Layer 3 of a small transformer language model trained on English Wikipedia (8 layers, counted from 0, width 96).
A neuron's activation on a vector x is quick GELU(weights . x), where the dot is the dot product. Quick GELU of z is z times sigmoid(1.702 z).

Input weights of the MLP neurons that the questions are about. A number n stands for (n - 500) times 0.0011.
n9: 689 354 480 627 446 337 257 565 474 144 571 356 384 504 432 515 409 472 452 541 528 394 431 631 463 328 590 437 647 795 453 709 457 489 742 530 240 587 386 448 601 657 628 437 496 486 579 282 856 415 722 452 406 468 401 263 421 636 511 485 452 580 661 450 712 761 338 582 425 566 432 578 512 159 591 492 692 451 541 500 466 446 525 439 520 533 571 558 716 527 553 378 496 560 500 458
n76: 592 368 419 573 542 507 694 466 394 540 618 338 800 535 568 431 552 350 376 605 415 564 462 612 493 514 369 459 780 728 338 445 489 526 460 408 646 566 485 554 486 475 504 493 657 543 534 687 652 535 511 561 331 699 517 493 211 478 401 510 507 387 611 761 521 445 500 568 600 254 477 496 489 368 436 528 565 382 383 532 704 179 515 625 528 576 332 320 458 475 400 462 538 399 588 569
n81: 578 239 596 537 519 497 365 482 386 394 449 621 593 322 500 497 542 497 328 575 555 463 500 745 388 460 700 441 615 616 481 446 516 645 586 608 560 488 565 481 546 541 347 437 606 488 515 566 556 454 411 430 581 669 541 462 636 639 523 430 181 431 518 525 557 473 638 580 550 233 549 509 387 533 451 397 274 419 530 516 527 466 370 413 547 383 588 562 690 494 351 564 536 426 497 579
n92: 545 740 551 257 500 600 377 530 551 447 385 565 470 686 611 581 711 413 513 582 471 484 655 546 402 419 590 497 451 469 401 453 334 431 543 493 407 462 318 455 490 355 398 351 477 583 457 285 631 537 779 402 353 560 474 394 474 488 590 477 758 467 450 534 374 716 500 412 355 343 595 425 461 503 602 596 384 249 471 359 665 626 561 546 631 400 389 627 472 528 544 537 637 658 661 697
n95: 314 217 763 598 666 490 620 585 534 414 411 390 485 567 672 464 669 510 440 494 403 479 451 484 481 405 507 410 349 544 507 477 610 509 586 484 670 226 365 419 467 644 558 443 538 627 667 478 447 256 476 639 394 469 400 568 681 682 462 441 323 432 516 497 413 484 510 558 477 533 478 397 604 388 514 390 531 406 639 728 375 424 437 507 601 340 598 460 376 570 386 366 403 366 478 419
n96: 374 428 518 532 591 509 509 546 414 421 562 603 596 322 538 448 463 434 379 477 617 540 303 681 550 477 467 452 469 595 521 448 610 543 582 653 477 596 521 788 591 494 500 446 302 503 546 494 704 389 359 482 529 452 469 594 475 574 539 539 522 303 566 436 483 546 571 638 586 432 334 626 402 511 587 352 582 445 539 583 534 573 451 390 533 522 258 656 470 485 575 523 721 514 587 632
n100: 539 492 334 663 657 925 316 634 318 483 472 608 358 271 412 488 654 538 520 639 349 722 382 532 457 329 363 485 473 508 306 585 542 455 508 600 488 469 552 538 418 191 682 437 414 265 312 799 384 356 593 682 459 385 672 453 482 600 652 582 575 460 155 565 520 524 684 447 316 740 320 541 496 663 610 504 530 638 358 542 368 283 474 586 362 438 584 314 546 691 411 411 561 369 425 577
n104: 570 643 493 598 548 188 518 537 503 461 306 541 669 517 506 510 520 576 510 467 611 547 449 447 513 466 497 444 510 649 332 590 379 475 493 533 454 503 507 493 507 420 342 719 223 631 500 454 727 490 315 518 445 504 675 341 588 442 593 217 673 497 453 514 407 730 447 387 555 459 516 681 397 474 660 383 761 482 376 407 467 330 478 571 476 526 458 678 441 407 476 628 416 266 392 634
n139: 452 411 320 472 619 408 525 516 433 371 473 656 451 476 548 650 598 403 416 469 492 217 194 258 348 390 504 489 568 496 516 298 592 515 431 565 446 481 688 243 460 411 565 694 375 593 620 442 592 496 276 186 344 471 541 632 338 407 616 575 356 516 453 761 578 488 635 493 617 488 663 317 517 435 640 660 426 454 500 657 866 437 664 517 742 383 508 432 540 195 457 316 414 477 718 477
n150: 276 493 553 330 630 659 563 383 444 595 591 500 457 422 477 542 372 486 682 409 585 657 344 408 597 417 379 510 657 828 267 438 479 365 497 395 412 556 651 414 609 553 482 636 540 592 346 544 645 392 446 738 504 424 467 551 744 342 503 480 839 541 517 430 521 445 585 464 368 282 445 655 624 507 463 631 391 507 638 379 537 514 574 585 568 410 525 609 720 574 365 472 438 399 547 397
n173: 545 575 489 566 722 582 410 413 573 345 307 637 542 328 356 504 347 556 479 529 558 682 401 382 567 449 534 503 454 545 630 565 298 626 568 536 130 517 473 515 596 328 542 447 281 355 378 572 619 485 428 549 325 565 532 691 484 667 580 514 581 590 733 489 616 684 543 469 661 407 452 678 647 647 508 530 699 578 231 369 486 548 410 733 541 528 541 485 186 567 332 624 613 486 561 362
n181: 431 571 492 536 860 676 535 781 404 760 736 406 439 492 333 597 408 409 535 366 496 470 508 618 492 339 253 411 508 454 438 600 628 477 551 528 583 581 530 504 675 339 483 521 403 595 397 456 591 553 717 383 422 555 376 521 308 540 566 519 785 604 641 220 576 345 504 300 326 693 477 504 394 796 430 376 458 539 551 240 357 557 354 821 438 562 321 521 554 409 367 705 340 319 728 540
n210: 426 370 362 464 520 376 503 442 426 367 525 582 538 391 393 588 535 397 635 468 593 575 487 490 422 481 341 676 338 613 470 779 457 419 478 494 398 334 297 601 415 500 547 620 350 577 580 697 470 229 463 577 391 493 562 215 612 615 435 336 534 510 303 334 417 670 382 458 480 566 640 470 644 475 517 497 375 366 550 536 427 431 317 596 463 512 490 474 464 533 419 681 403 342 453 551
n244: 444 383 544 339 706 400 403 457 268 479 496 715 601 941 765 524 578 452 641 554 654 637 480 718 519 590 456 640 492 375 484 492 628 602 466 435 296 556 384 459 544 709 732 250 753 752 404 558 596 421 346 398 536 537 601 545 237 675 373 515 424 562 602 374 380 585 566 445 552 500 489 655 558 607 585 376 439 500 614 340 504 729 354 600 737 661 423 428 668 496 484 656 535 515 557 473
n261: 639 477 785 529 500 375 575 623 555 319 497 671 386 474 572 580 468 346 509 422 541 611 487 432 281 630 484 342 366 565 587 506 484 535 599 540 519 343 618 401 539 536 659 497 592 473 434 375 555 577 352 500 574 616 473 646 424 541 588 473 589 544 582 433 431 390 569 633 500 442 563 587 513 714 473 445 556 746 303 738 494 529 354 557 357 311 526 597 659 461 557 376 487 618 648 614
n313: 478 364 630 539 649 661 616 669 585 341 598 586 528 639 478 508 462 456 549 504 401 421 632 795 342 365 749 422 630 516 413 166 397 432 647 564 443 574 607 532 430 595 532 345 549 515 546 530 342 656 664 359 649 633 389 585 634 525 396 563 579 408 411 652 546 588 611 699 742 370 525 453 337 640 157 528 415 521 631 330 701 566 752 418 687 604 376 630 583 678 739 284 581 564 368 535
n330: 321 478 692 685 612 466 473 634 463 696 604 681 471 416 483 743 355 445 576 434 462 477 618 559 755 507 533 336 408 588 648 426 445 414 417 517 469 253 368 744 489 555 630 636 435 756 549 339 671 726 504 382 486 615 459 366 450 575 388 388 603 627 543 511 511 560 739 566 434 493 517 388 376 750 435 707 645 492 280 445 378 496 473 511 577 493 533 543 416 482 387 631 408 490 341 500
n377: 420 397 477 431 375 684 533 515 603 610 444 531 462 315 648 531 550 456 634 462 635 500 615 590 496 577 531 486 308 457 594 725 528 421 646 459 500 423 786 428 345 508 368 686 760 507 686 440 480 539 556 472 609 380 522 532 567 482 566 735 355 607 504 558 625 667 500 403 287 387 525 520 42 778 554 633 428 312 407 433 432 500 295 626 224 489 345 520 433 602 435 837 469 312 642 389
n391: 641 607 709 613 422 472 331 305 565 453 628 600 479 695 508 411 485 472 526 503 503 569 363 419 486 568 439 364 517 540 509 235 527 478 373 628 346 500 566 537 500 421 515 628 351 469 725 555 391 590 408 361 461 488 392 295 391 557 395 429 514 509 580 473 567 567 465 400 610 618 324 609 456 488 481 539 565 519 555 500 652 506 265 453 412 543 684 488 527 424 509 322 500 578 494 527
n446: 463 408 148 473 705 338 554 477 437 393 747 532 653 472 573 598 519 760 451 462 421 687 375 515 440 543 667 400 504 292 587 388 544 373 583 611 374 385 364 694 461 624 480 616 654 548 649 588 512 476 528 597 191 577 478 500 445 227 385 496 387 350 403 488 581 515 347 264 524 646 452 559 484 435 672 560 748 289 545 297 477 359 650 323 560 481 263 381 707 425 442 461 674 629 602 307
n460: 424 536 552 625 617 544 714 484 509 371 481 582 532 283 434 481 401 285 516 428 602 387 593 450 593 327 552 394 457 559 343 564 579 476 519 610 371 436 657 577 649 368 553 497 550 397 607 689 461 351 716 520 546 366 377 745 583 585 436 620 494 452 372 281 639 601 516 422 451 500 437 585 615 390 386 765 604 401 500 638 431 461 579 391 507 546 411 376 379 628 263 455 545 475 481 557
n473: 442 454 407 466 617 486 595 314 474 331 553 379 549 222 516 404 270 237 549 404 587 465 446 513 648 456 517 694 507 713 452 352 176 699 467 577 527 384 698 599 486 472 528 504 425 577 369 420 462 387 606 560 445 574 497 496 559 584 545 477 474 372 341 534 436 641 389 510 388 455 474 469 626 390 357 524 777 464 697 625 553 425 656 500 434 344 521 732 455 431 480 558 723 467 579 500
n481: 452 393 580 468 525 687 550 639 435 674 574 358 615 416 655 442 578 408 597 479 622 311 478 504 437 539 295 292 503 423 329 379 643 547 259 697 581 428 546 489 489 173 911 374 840 500 376 507 474 525 266 687 401 391 390 485 601 444 593 562 514 511 597 478 755 539 532 440 537 405 399 442 420 507 636 559 448 439 594 493 609 471 538 607 658 431 593 431 496 518 393 396 397 423 584 553
n576: 249 407 588 360 687 367 265 391 273 340 754 565 510 566 447 572 508 535 387 459 408 420 523 655 420 406 496 271 525 275 416 261 284 595 379 581 374 396 780 680 386 248 677 644 427 625 745 596 446 450 473 406 331 595 623 421 512 510 435 450 416 485 319 553 463 403 381 405 512 496 386 404 488 434 439 512 622 420 566 330 304 462 609 588 395 623 449 416 720 496 504 489 421 610 316 680
n586: 487 250 510 568 507 442 214 480 445 471 507 497 719 671 484 370 754 574 579 280 572 484 507 587 490 323 455 556 546 538 535 453 667 490 387 246 503 442 428 581 545 441 521 651 628 548 550 530 458 768 394 454 528 475 523 628 544 484 409 572 493 662 442 572 382 500 611 392 591 670 388 891 691 643 367 622 486 504 457 580 560 473 522 576 542 556 521 646 333 604 330 544 619 480 669 453
n588: 441 424 433 244 728 529 329 500 504 480 659 697 469 754 500 613 396 548 545 413 257 432 550 727 538 512 334 351 426 591 606 592 417 370 470 470 500 610 660 677 418 417 468 372 582 639 572 375 405 449 432 383 500 456 489 451 718 556 426 544 672 577 639 449 290 515 496 381 488 362 562 586 606 492 492 393 629 607 522 361 264 609 603 578 643 456 572 669 84 705 396 566 500 481 926 270
n605: 480 247 548 462 413 663 560 526 548 416 762 557 632 343 492 459 368 223 529 722 506 519 500 387 426 630 437 432 602 455 587 506 479 376 552 486 541 528 597 503 431 421 451 561 406 522 558 633 374 569 482 479 665 518 509 367 545 468 500 370 323 366 388 375 561 588 494 478 533 407 383 371 615 636 484 431 667 437 620 582 596 461 560 450 591 458 369 503 572 708 424 515 562 558 466 550
n623: 666 695 437 483 486 404 454 433 435 279 583 425 477 378 519 520 393 640 415 478 413 722 588 373 401 460 561 479 315 587 566 480 587 474 503 614 508 495 398 532 829 349 683 608 421 545 564 611 486 534 526 482 465 547 367 476 543 562 462 554 571 548 540 446 634 539 363 555 456 598 479 411 357 395 500 436 453 524 347 506 611 489 548 368 462 549 617 437 616 535 604 554 463 544 558 382
n632: 537 681 450 539 695 381 523 399 393 470 449 575 466 582 586 542 615 814 762 483 370 545 349 596 469 556 475 616 692 619 564 576 453 376 844 397 345 377 623 242 684 342 522 471 493 510 507 376 479 369 485 595 265 343 540 606 276 497 413 637 493 642 395 591 337 420 569 611 540 479 579 472 574 603 288 486 343 426 547 575 576 493 582 619 540 510 561 514 403 539 605 469 639 298 398 604
n651: 665 367 386 541 572 493 526 240 805 514 510 417 585 681 462 514 534 409 276 304 547 472 531 423 411 439 420 475 395 350 369 510 462 487 745 473 420 503 565 563 558 594 355 528 516 346 286 797 451 606 465 443 628 500 304 390 614 574 416 565 592 507 317 555 497 564 396 414 524 362 526 600 539 517 386 319 369 388 487 629 613 359 504 554 291 340 304 503 594 524 564 510 459 530 454 659
n721: 532 512 515 496 553 432 540 466 374 512 375 496 466 388 542 602 537 334 445 423 392 347 571 456 500 406 527 362 496 338 554 433 500 500 463 493 463 439 221 594 595 346 590 636 529 536 611 533 270 667 551 262 542 747 388 779 447 627 417 568 431 340 823 606 381 645 767 472 647 561 461 431 591 419 687 450 912 620 405 696 696 564 384 468 581 432 527 320 400 304 444 616 541 361 785 463
n725: 369 386 651 427 728 585 441 528 424 526 453 395 602 450 542 431 342 536 389 473 496 471 638 646 557 548 620 494 517 681 532 387 521 449 281 602 327 299 122 374 514 592 529 382 330 634 418 629 355 510 600 680 458 529 454 565 552 399 553 411 698 503 576 590 462 719 595 297 606 718 516 598 299 547 522 535 471 386 544 450 626 458 404 599 461 656 400 570 436 475 338 586 607 284 641 610

Each question shows a token from some text and the vector x that enters the MLP there. A number n stands for (n - 500) times 0.011.

"ities": 344 615 430 507 348 599 531 469 533 455 525 505 159 520 543 398 532 490 433 572 472 424 500 433 832 663 462 609 442 375 471 632 517 538 305 509 569 629 516 558 381 487 405 364 527 409 540 375 322 619 415 436 495 489 599 629 361 268 286 204 630 399 548 397 446 350 473 673 588 424 596 515 522 484 468 404 427 496 452 526 435 483 454 479 483 628 613 522 492 501 576 620 452 621 512 488
Which of these neurons fires most? n588

"  ": 369 528 463 552 406 579 473 519 578 536 392 380 297 596 393 427 659 437 338 439 437 445 453 394 858 625 472 688 481 490 533 414 474 677 347 365 613 631 500 436 483 445 398 494 525 416 571 422 523 556 562 406 474 365 669 547 453 286 426 203 556 411 452 469 403 465 504 644 592 573 640 531 519 419 452 473 551 374 479 381 334 404 466 499 603 561 770 522 488 488 563 571 448 623 404 476
Which of these neurons fires most? n104

"An": 335 627 413 438 388 493 516 533 479 533 475 480 286 499 539 396 505 620 316 435 506 357 532 459 828 697 419 562 546 227 501 588 478 575 450 445 578 475 492 435 526 473 479 483 595 372 550 438 467 526 493 680 547 317 548 653 487 331 579 272 546 342 555 431 494 294 472 642 628 606 567 587 472 417 449 508 309 494 441 358 511 497 498 508 478 766 750 476 524 467 503 499 506 738 518 407
Which of these neurons fires most? n481

" Georg": 270 656 485 529 237 491 520 452 604 459 440 468 150 497 311 496 514 508 299 648 434 365 542 389 811 646 478 598 537 376 464 565 553 529 504 519 515 617 453 487 458 558 565 399 628 261 469 480 476 490 466 714 676 410 573 578 506 332 447 345 594 323 496 468 507 277 465 745 567 572 545 440 495 474 548 418 363 589 458 589 536 493 427 500 494 643 544 445 518 507 519 564 564 578 427 512
The most active neuron and its activation: n100, at about 0.093

" Sciences": 342 647 462 434 311 566 454 412 591 450 527 465 211 553 420 491 567 541 374 629 409 402 517 413 714 646 517 605 493 501 487 544 514 573 322 493 570 576 530 501 392 431 409 326 578 342 600 455 360 670 448 541 621 511 600 550 401 264 336 216 621 302 442 478 411 317 443 689 687 424 516 490 445 459 493 370 459 520 506 557 415 491 439 533 465 617 594 507 512 471 633 593 506 567 534 484
Which of these neurons fires most? n391

" 6": 261 499 338 470 425 474 453 552 558 458 495 312 260 553 347 397 440 430 407 483 458 385 451 346 777 580 554 601 504 490 434 680 478 661 546 339 560 504 520 479 463 565 384 513 591 300 408 492 428 540 456 497 535 305 609 684 496 337 555 475 499 473 590 567 422 499 522 683 557 565 561 518 472 405 639 362 334 474 533 411 530 563 510 613 465 639 538 489 450 535 490 622 545 625 400 581
Which of these neurons fires most? n377

"al": 390 551 418 482 375 494 409 472 551 436 475 491 361 511 435 568 551 605 323 727 510 219 442 547 619 676 597 559 483 462 577 496 509 560 406 446 684 540 526 480 453 505 456 437 585 397 455 405 395 688 413 706 672 409 598 582 493 300 346 317 618 302 501 517 427 239 425 713 659 436 529 480 507 383 349 431 442 501 436 515 429 521 482 531 456 600 506 563 537 538 651 462 573 587 567 481
The most active neuron and its activation: n313, at about 0.98

"9": 428 564 392 520 455 596 500 511 617 397 476 385 397 535 445 411 663 510 298 717 498 396 472 292 787 516 541 560 429 492 496 579 522 611 361 401 663 654 511 547 408 403 488 508 578 558 443 447 411 704 491 461 500 321 590 550 473 344 392 228 544 285 544 486 395 478 413 649 583 538 621 446 519 449 560 420 331 431 463 522 370 549 543 565 514 343 697 463 437 447 572 551 539 665 460 491
Which of these neurons fires most? n92

" det": 210 632 509 503 403 462 540 584 402 497 505 428 301 545 328 440 487 646 437 588 632 376 485 345 834 653 481 568 581 526 483 585 529 695 401 551 655 528 464 506 448 601 440 539 475 415 567 305 465 646 491 451 446 493 572 528 495 227 428 233 493 369 587 426 486 407 535 834 426 587 473 500 545 388 526 518 546 434 512 424 540 383 491 521 423 659 639 447 436 501 514 493 544 574 555 533
The most active neuron and its activation: n330, at about 0.84

" October": 392 515 352 432 467 524 496 510 615 546 513 413 212 562 480 499 540 453 380 562 497 318 469 490 723 687 543 665 543 452 590 499 479 786 351 511 510 631 529 566 434 481 512 318 615 289 528 570 441 587 526 425 596 332 664 608 447 346 493 239 437 395 414 385 470 317 467 657 594 583 628 510 436 339 403 372 417 459 465 474 532 446 499 461 516 622 606 533 473 521 573 517 495 532 322 440
Which of these neurons fires most? n313

"ro": 297 643 365 662 411 451 578 412 603 448 501 431 140 581 376 493 541 647 369 570 533 469 567 339 761 640 489 509 465 475 452 503 576 637 347 453 611 489 449 502 515 498 501 408 636 344 475 449 472 489 581 467 564 407 595 617 567 266 552 489 637 437 505 547 408 505 566 631 510 687 677 470 445 369 449 457 451 387 423 521 284 516 510 511 450 545 480 472 420 485 465 607 575 700 439 422
The most active neuron and its activation: n460, at about 0.14

" 2006": 422 521 442 480 457 537 488 491 691 560 537 411 242 574 482 503 548 419 414 548 471 312 535 536 708 622 580 562 558 493 562 436 428 754 459 391 577 578 466 463 487 410 393 462 601 339 554 535 465 640 454 448 528 303 767 577 474 354 407 217 458 392 454 518 381 270 439 699 672 524 561 491 454 361 561 405 437 480 446 393 464 441 461 439 507 606 710 537 502 466 631 556 504 610 394 504
The most active neuron and its activation: n576, at about 0.37

"mon": 283 561 504 663 374 551 603 416 602 434 467 439 291 580 390 428 554 576 304 620 468 433 596 442 717 559 533 639 503 405 483 584 593 616 393 466 591 633 370 538 536 460 545 467 671 235 451 438 501 468 473 553 508 385 689 608 520 360 446 296 688 374 499 438 511 337 422 670 481 685 612 450 522 380 464 388 411 489 400 557 360 422 453 411 507 512 524 449 447 494 590 551 523 540 516 453
Which of these neurons fires most? n100

" and": 362 436 521 510 337 460 435 578 591 548 499 469 304 464 467 521 577 527 331 624 553 426 397 521 671 525 536 662 530 546 572 572 619 658 439 463 548 446 461 627 459 477 447 399 671 282 511 536 461 620 468 557 540 366 662 578 476 269 441 292 565 318 463 493 360 389 462 758 652 650 648 545 557 436 428 416 443 477 549 354 522 458 478 486 474 681 649 670 505 368 547 563 572 555 521 464
The three highest activations, in order: n586, n96, n81

" the": 297 516 399 498 428 476 455 650 510 497 540 353 230 521 442 517 574 476 372 534 497 383 446 429 690 633 445 672 495 524 488 549 553 622 470 484 575 534 469 351 536 542 411 462 502 359 546 537 534 537 506 598 531 315 596 582 515 384 442 162 652 272 539 400 418 370 449 663 660 582 631 465 525 385 465 384 340 466 501 385 588 463 505 601 485 668 617 592 529 471 475 540 463 612 547 379
Which of these neurons fires most? n150

" very": 419 517 387 405 334 501 495 567 464 531 581 364 350 508 398 525 464 516 357 537 683 441 463 488 747 629 580 510 456 403 543 542 577 692 409 441 522 494 441 501 560 613 483 451 639 372 451 489 509 527 489 582 404 468 514 603 447 167 541 219 532 401 482 408 415 362 481 596 580 622 653 486 453 410 495 429 595 373 358 324 519 460 511 562 454 765 640 554 491 398 488 646 602 698 549 444
The two highest activations, in order: n446, n725

"\n": 412 492 496 446 347 574 563 415 652 535 475 400 296 514 559 431 610 464 402 611 476 522 399 352 829 677 407 548 437 432 572 490 523 685 382 389 540 605 487 455 479 453 401 380 592 423 533 396 517 680 571 384 566 350 646 644 455 329 401 280 494 393 525 506 426 334 501 764 647 571 593 482 452 444 441 492 522 280 506 425 431 407 470 522 423 617 726 497 525 491 528 537 455 569 511 452
The most active neuron and its activation: n391, at about 0.088

" 2005": 425 518 429 473 398 592 477 467 713 579 524 414 194 573 507 531 580 412 377 580 520 360 531 499 687 654 523 580 537 447 578 471 459 720 427 431 565 633 499 457 456 383 451 451 585 408 538 487 425 729 455 415 503 313 766 585 477 314 377 159 484 376 472 479 372 346 448 622 618 460 583 517 505 415 542 415 477 524 455 410 456 461 449 435 512 584 702 567 502 438 571 608 446 645 376 482
The most active neuron and its activation: n576, at about 0.12

" murder": 240 507 415 521 393 586 441 495 516 428 577 368 279 563 393 401 533 532 373 627 528 357 394 359 746 562 536 642 498 518 545 597 507 665 343 408 552 420 470 443 468 547 433 522 569 385 430 363 421 598 448 486 521 397 490 492 475 368 382 214 626 384 564 388 554 316 362 686 549 490 628 399 586 427 510 386 419 455 463 445 476 380 416 468 480 688 578 471 466 537 561 641 525 496 443 492
The most active neuron and its activation: n210, at about 0.35

" Engineering": 340 561 485 513 407 605 441 372 572 530 577 436 221 514 479 420 539 509 299 683 488 420 478 438 779 638 461 550 517 489 525 582 510 622 275 476 555 585 520 495 381 538 402 410 586 365 578 392 340 605 456 538 548 398 604 501 435 276 359 212 592 266 482 437 400 314 490 704 591 521 584 531 609 479 512 415 402 548 504 531 420 513 373 496 456 621 547 503 531 506 655 571 499 525 499 441
Which of these neurons fires most? n391

"o": 276 476 365 513 376 512 519 385 616 462 474 383 231 581 395 493 629 569 376 515 621 537 423 404 720 676 541 567 484 390 472 432 505 736 376 385 490 451 414 510 618 603 468 442 607 419 448 408 426 606 515 603 553 385 616 575 548 361 518 386 577 469 490 519 447 322 532 697 626 619 668 610 478 304 430 475 422 447 478 437 435 530 473 490 400 688 563 602 405 548 473 546 538 719 494 483
Which of these neurons fires most? n586

"ective": 278 573 378 557 328 493 561 522 649 484 518 434 238 517 428 474 629 570 350 607 514 470 422 440 675 580 480 670 537 494 550 605 516 578 455 448 540 534 440 447 450 477 481 536 563 354 527 375 372 678 441 542 401 446 544 595 490 292 285 235 681 378 509 434 473 249 465 618 522 432 611 460 554 433 470 395 453 409 360 491 535 409 412 483 445 712 637 463 421 432 535 468 587 601 439 491
The two highest activations, in order: n632, n76

"|": 296 496 460 383 396 472 474 562 586 539 463 380 257 542 494 371 472 449 307 641 317 383 471 435 746 595 431 612 529 396 454 592 461 681 441 413 522 542 474 505 492 577 394 469 561 300 494 503 529 627 466 595 519 307 604 666 456 354 485 381 583 366 618 531 490 371 571 642 742 580 584 549 558 350 501 470 397 313 507 405 522 473 502 539 415 696 595 528 585 502 510 551 582 639 451 479
The most active neuron and its activation: n76, at about 0.23

",": 370 623 418 514 303 623 517 520 560 478 477 506 268 560 446 418 441 536 390 537 452 440 499 410 812 583 463 660 492 434 553 650 605 623 343 497 648 661 557 505 436 428 488 403 513 414 596 383 395 688 534 454 472 376 646 637 380 268 379 243 595 318 622 497 497 420 524 657 579 431 554 502 433 409 502 390 495 498 538 583 541 404 354 532 423 575 670 626 469 467 508 581 544 636 507 519
Which of these neurons fires most? n391

" Nic": 248 683 436 540 223 478 450 492 595 411 527 458 203 481 439 383 470 454 309 677 365 328 581 392 745 594 498 604 542 362 508 657 509 690 389 490 562 593 544 469 418 532 466 471 567 230 472 554 425 418 480 597 526 448 482 553 591 374 530 412 563 284 449 446 484 454 451 730 576 630 577 440 502 322 584 511 392 538 446 415 447 446 505 580 467 610 446 514 488 533 518 604 488 551 476 488
The most active neuron and its activation: n100, at about 0.26

"iga": 377 638 451 566 356 533 408 474 451 337 612 393 375 445 313 419 438 601 423 551 528 430 454 460 608 586 491 696 500 349 400 529 481 807 284 459 774 464 602 558 486 519 478 454 543 417 491 359 438 599 554 368 510 472 520 514 587 282 384 240 565 585 529 430 501 469 475 577 514 523 562 607 548 337 459 414 449 395 473 453 391 492 439 528 346 593 699 470 432 479 590 653 537 511 467 386
Which of these neurons fires most? n473

".": 359 380 490 485 408 485 439 599 583 548 543 421 323 553 398 464 375 616 308 630 409 345 436 541 735 637 501 607 512 470 554 613 610 713 527 431 581 557 485 471 520 540 466 417 536 277 495 508 410 628 561 479 592 447 577 581 422 270 483 225 559 397 575 561 501 169 430 736 786 512 515 480 491 340 479 428 440 409 467 413 559 425 472 489 462 670 603 501 541 474 553 508 552 508 538 428
Which of these neurons fires most? n76

" Member": 270 562 424 525 367 568 453 527 636 436 483 466 226 546 487 397 489 494 327 660 445 342 502 377 793 690 442 627 503 388 591 571 483 521 407 460 498 607 460 440 371 476 498 407 495 396 472 506 464 649 429 551 583 319 681 673 434 357 345 249 557 332 489 402 411 362 509 684 512 466 525 424 512 381 498 372 500 510 508 539 488 403 452 538 544 608 618 461 520 467 660 546 456 607 507 536
The most active neuron and its activation: n605, at about 0.36

"ef": 366 772 430 555 338 535 472 384 517 486 585 462 284 537 449 404 523 498 339 563 595 345 557 281 757 689 449 576 459 442 481 573 510 609 473 545 577 577 450 531 594 454 555 342 576 484 462 325 471 553 580 489 718 403 656 614 579 186 487 457 558 373 613 516 458 416 542 678 552 623 535 527 554 288 473 475 448 460 491 515 492 468 605 528 466 632 465 404 478 548 537 482 536 751 491 514
The three highest activations, in order: n623, n460, n92

" as": 383 506 401 434 270 613 489 623 569 503 461 447 182 430 313 417 504 513 353 678 494 355 465 422 681 594 478 603 492 350 604 571 592 646 286 382 654 485 529 527 493 477 507 430 587 274 545 580 429 522 486 520 667 390 596 684 457 329 536 312 530 323 577 550 487 360 521 749 618 445 618 459 487 430 553 406 481 606 492 452 556 465 547 512 435 619 486 599 491 455 503 561 585 598 526 548
The three highest activations, in order: n605, n721, n96

" (": 330 462 394 429 367 567 525 464 635 377 445 515 331 467 404 479 522 532 385 589 465 367 372 442 700 579 428 609 507 530 505 563 576 717 458 486 577 525 508 426 506 468 439 370 476 402 513 581 513 715 511 451 564 345 667 654 504 354 459 230 525 264 514 554 508 261 399 746 670 514 608 495 481 514 540 397 494 497 546 402 497 480 474 524 423 762 661 542 609 541 586 592 567 648 538 438
The three highest activations, in order: n96, n605, n139

" Fred": 307 709 507 569 335 490 552 440 522 479 465 464 225 607 350 456 409 516 342 581 492 235 517 396 846 624 514 510 527 445 554 572 560 545 494 467 544 598 366 531 484 592 445 455 671 221 536 394 453 431 453 584 527 352 663 584 578 392 501 387 531 296 576 578 504 488 457 737 566 767 602 400 523 376 541 435 425 529 432 578 522 435 489 543 462 491 559 472 487 441 498 548 483 485 373 486
Which of these neurons fires most? n95

"-": 290 449 426 413 495 414 454 546 578 512 478 449 190 494 433 371 459 522 301 547 459 374 511 469 737 589 463 652 548 419 484 708 442 594 398 405 580 539 453 501 516 532 460 456 598 238 450 504 499 593 521 585 580 336 663 661 446 344 532 391 530 409 644 553 472 447 520 741 675 502 547 526 511 389 556 492 415 459 476 335 497 492 600 614 385 672 553 574 566 503 446 541 643 671 422 469
The two highest activations, in order: n173, n725

"20": 347 589 346 578 439 437 419 460 520 379 473 404 377 491 412 422 643 533 255 685 584 383 462 355 686 544 509 593 461 489 490 521 486 697 399 372 591 601 493 506 464 481 433 550 568 514 405 474 426 633 557 415 552 353 543 573 444 411 442 152 578 364 578 530 359 437 425 667 596 673 645 389 662 420 538 401 330 463 416 483 393 505 516 526 455 437 497 533 511 354 560 558 452 643 440 477
Which of these neurons fires most? n139

" |": 323 581 478 434 442 532 554 633 577 506 394 451 240 589 397 444 513 471 358 606 354 357 483 449 711 647 447 588 461 392 586 614 505 682 424 427 544 608 412 521 420 498 471 395 510 308 525 503 538 640 412 614 532 335 704 669 382 275 342 259 468 275 530 535 502 352 484 709 618 434 606 481 505 401 522 435 519 513 547 518 521 513 434 475 490 554 696 578 472 509 570 545 529 494 505 499
Which of these neurons fires most? n721

"ha": 306 524 445 692 353 553 485 479 608 483 517 460 259 463 394 539 527 576 305 508 623 412 478 348 710 683 520 630 389 410 430 487 582 738 440 516 598 495 413 590 563 624 507 313 616 327 373 417 527 487 640 471 534 460 690 571 537 392 465 363 566 525 505 503 402 411 556 615 500 768 648 532 506 385 434 521 426 401 375 487 377 470 559 436 502 601 472 435 500 441 516 632 503 619 477 399
The most active neuron and its activation: n330, at about 0.18

" a": 216 533 393 472 391 523 477 595 458 498 489 420 243 515 466 512 438 549 297 570 521 457 517 467 657 747 435 603 522 388 494 605 569 659 396 483 576 522 511 352 524 562 329 438 565 353 485 445 431 612 503 626 492 288 612 629 488 369 483 254 630 252 477 462 424 389 468 661 582 534 590 587 578 381 544 432 391 465 525 369 654 475 464 556 466 659 586 535 441 509 458 531 483 647 520 436
The two highest activations, in order: n725, n150

"ero": 191 640 403 600 443 616 611 408 679 371 465 391 288 559 460 449 587 552 259 573 552 376 519 464 738 616 504 595 480 374 584 631 476 681 467 501 636 556 469 492 457 419 539 460 547 461 649 466 449 496 418 553 555 479 597 484 543 364 398 381 591 334 505 487 462 366 518 706 519 662 700 442 512 345 425 366 470 425 437 545 316 430 524 553 561 437 549 398 529 505 537 481 516 535 534 474
Which of these neurons fires most? n95

" ex": 243 668 456 559 323 401 478 473 591 432 515 451 317 512 355 468 510 537 346 526 487 417 484 453 895 692 436 450 567 448 503 559 492 578 456 533 700 454 561 401 579 558 447 492 540 496 512 346 529 627 503 476 516 418 493 592 527 287 453 67 519 366 578 467 495 353 520 776 598 514 549 451 576 324 449 507 612 471 431 321 510 417 474 568 468 605 596 586 494 503 510 557 520 588 490 504
The three highest activations, in order: n330, n104, n473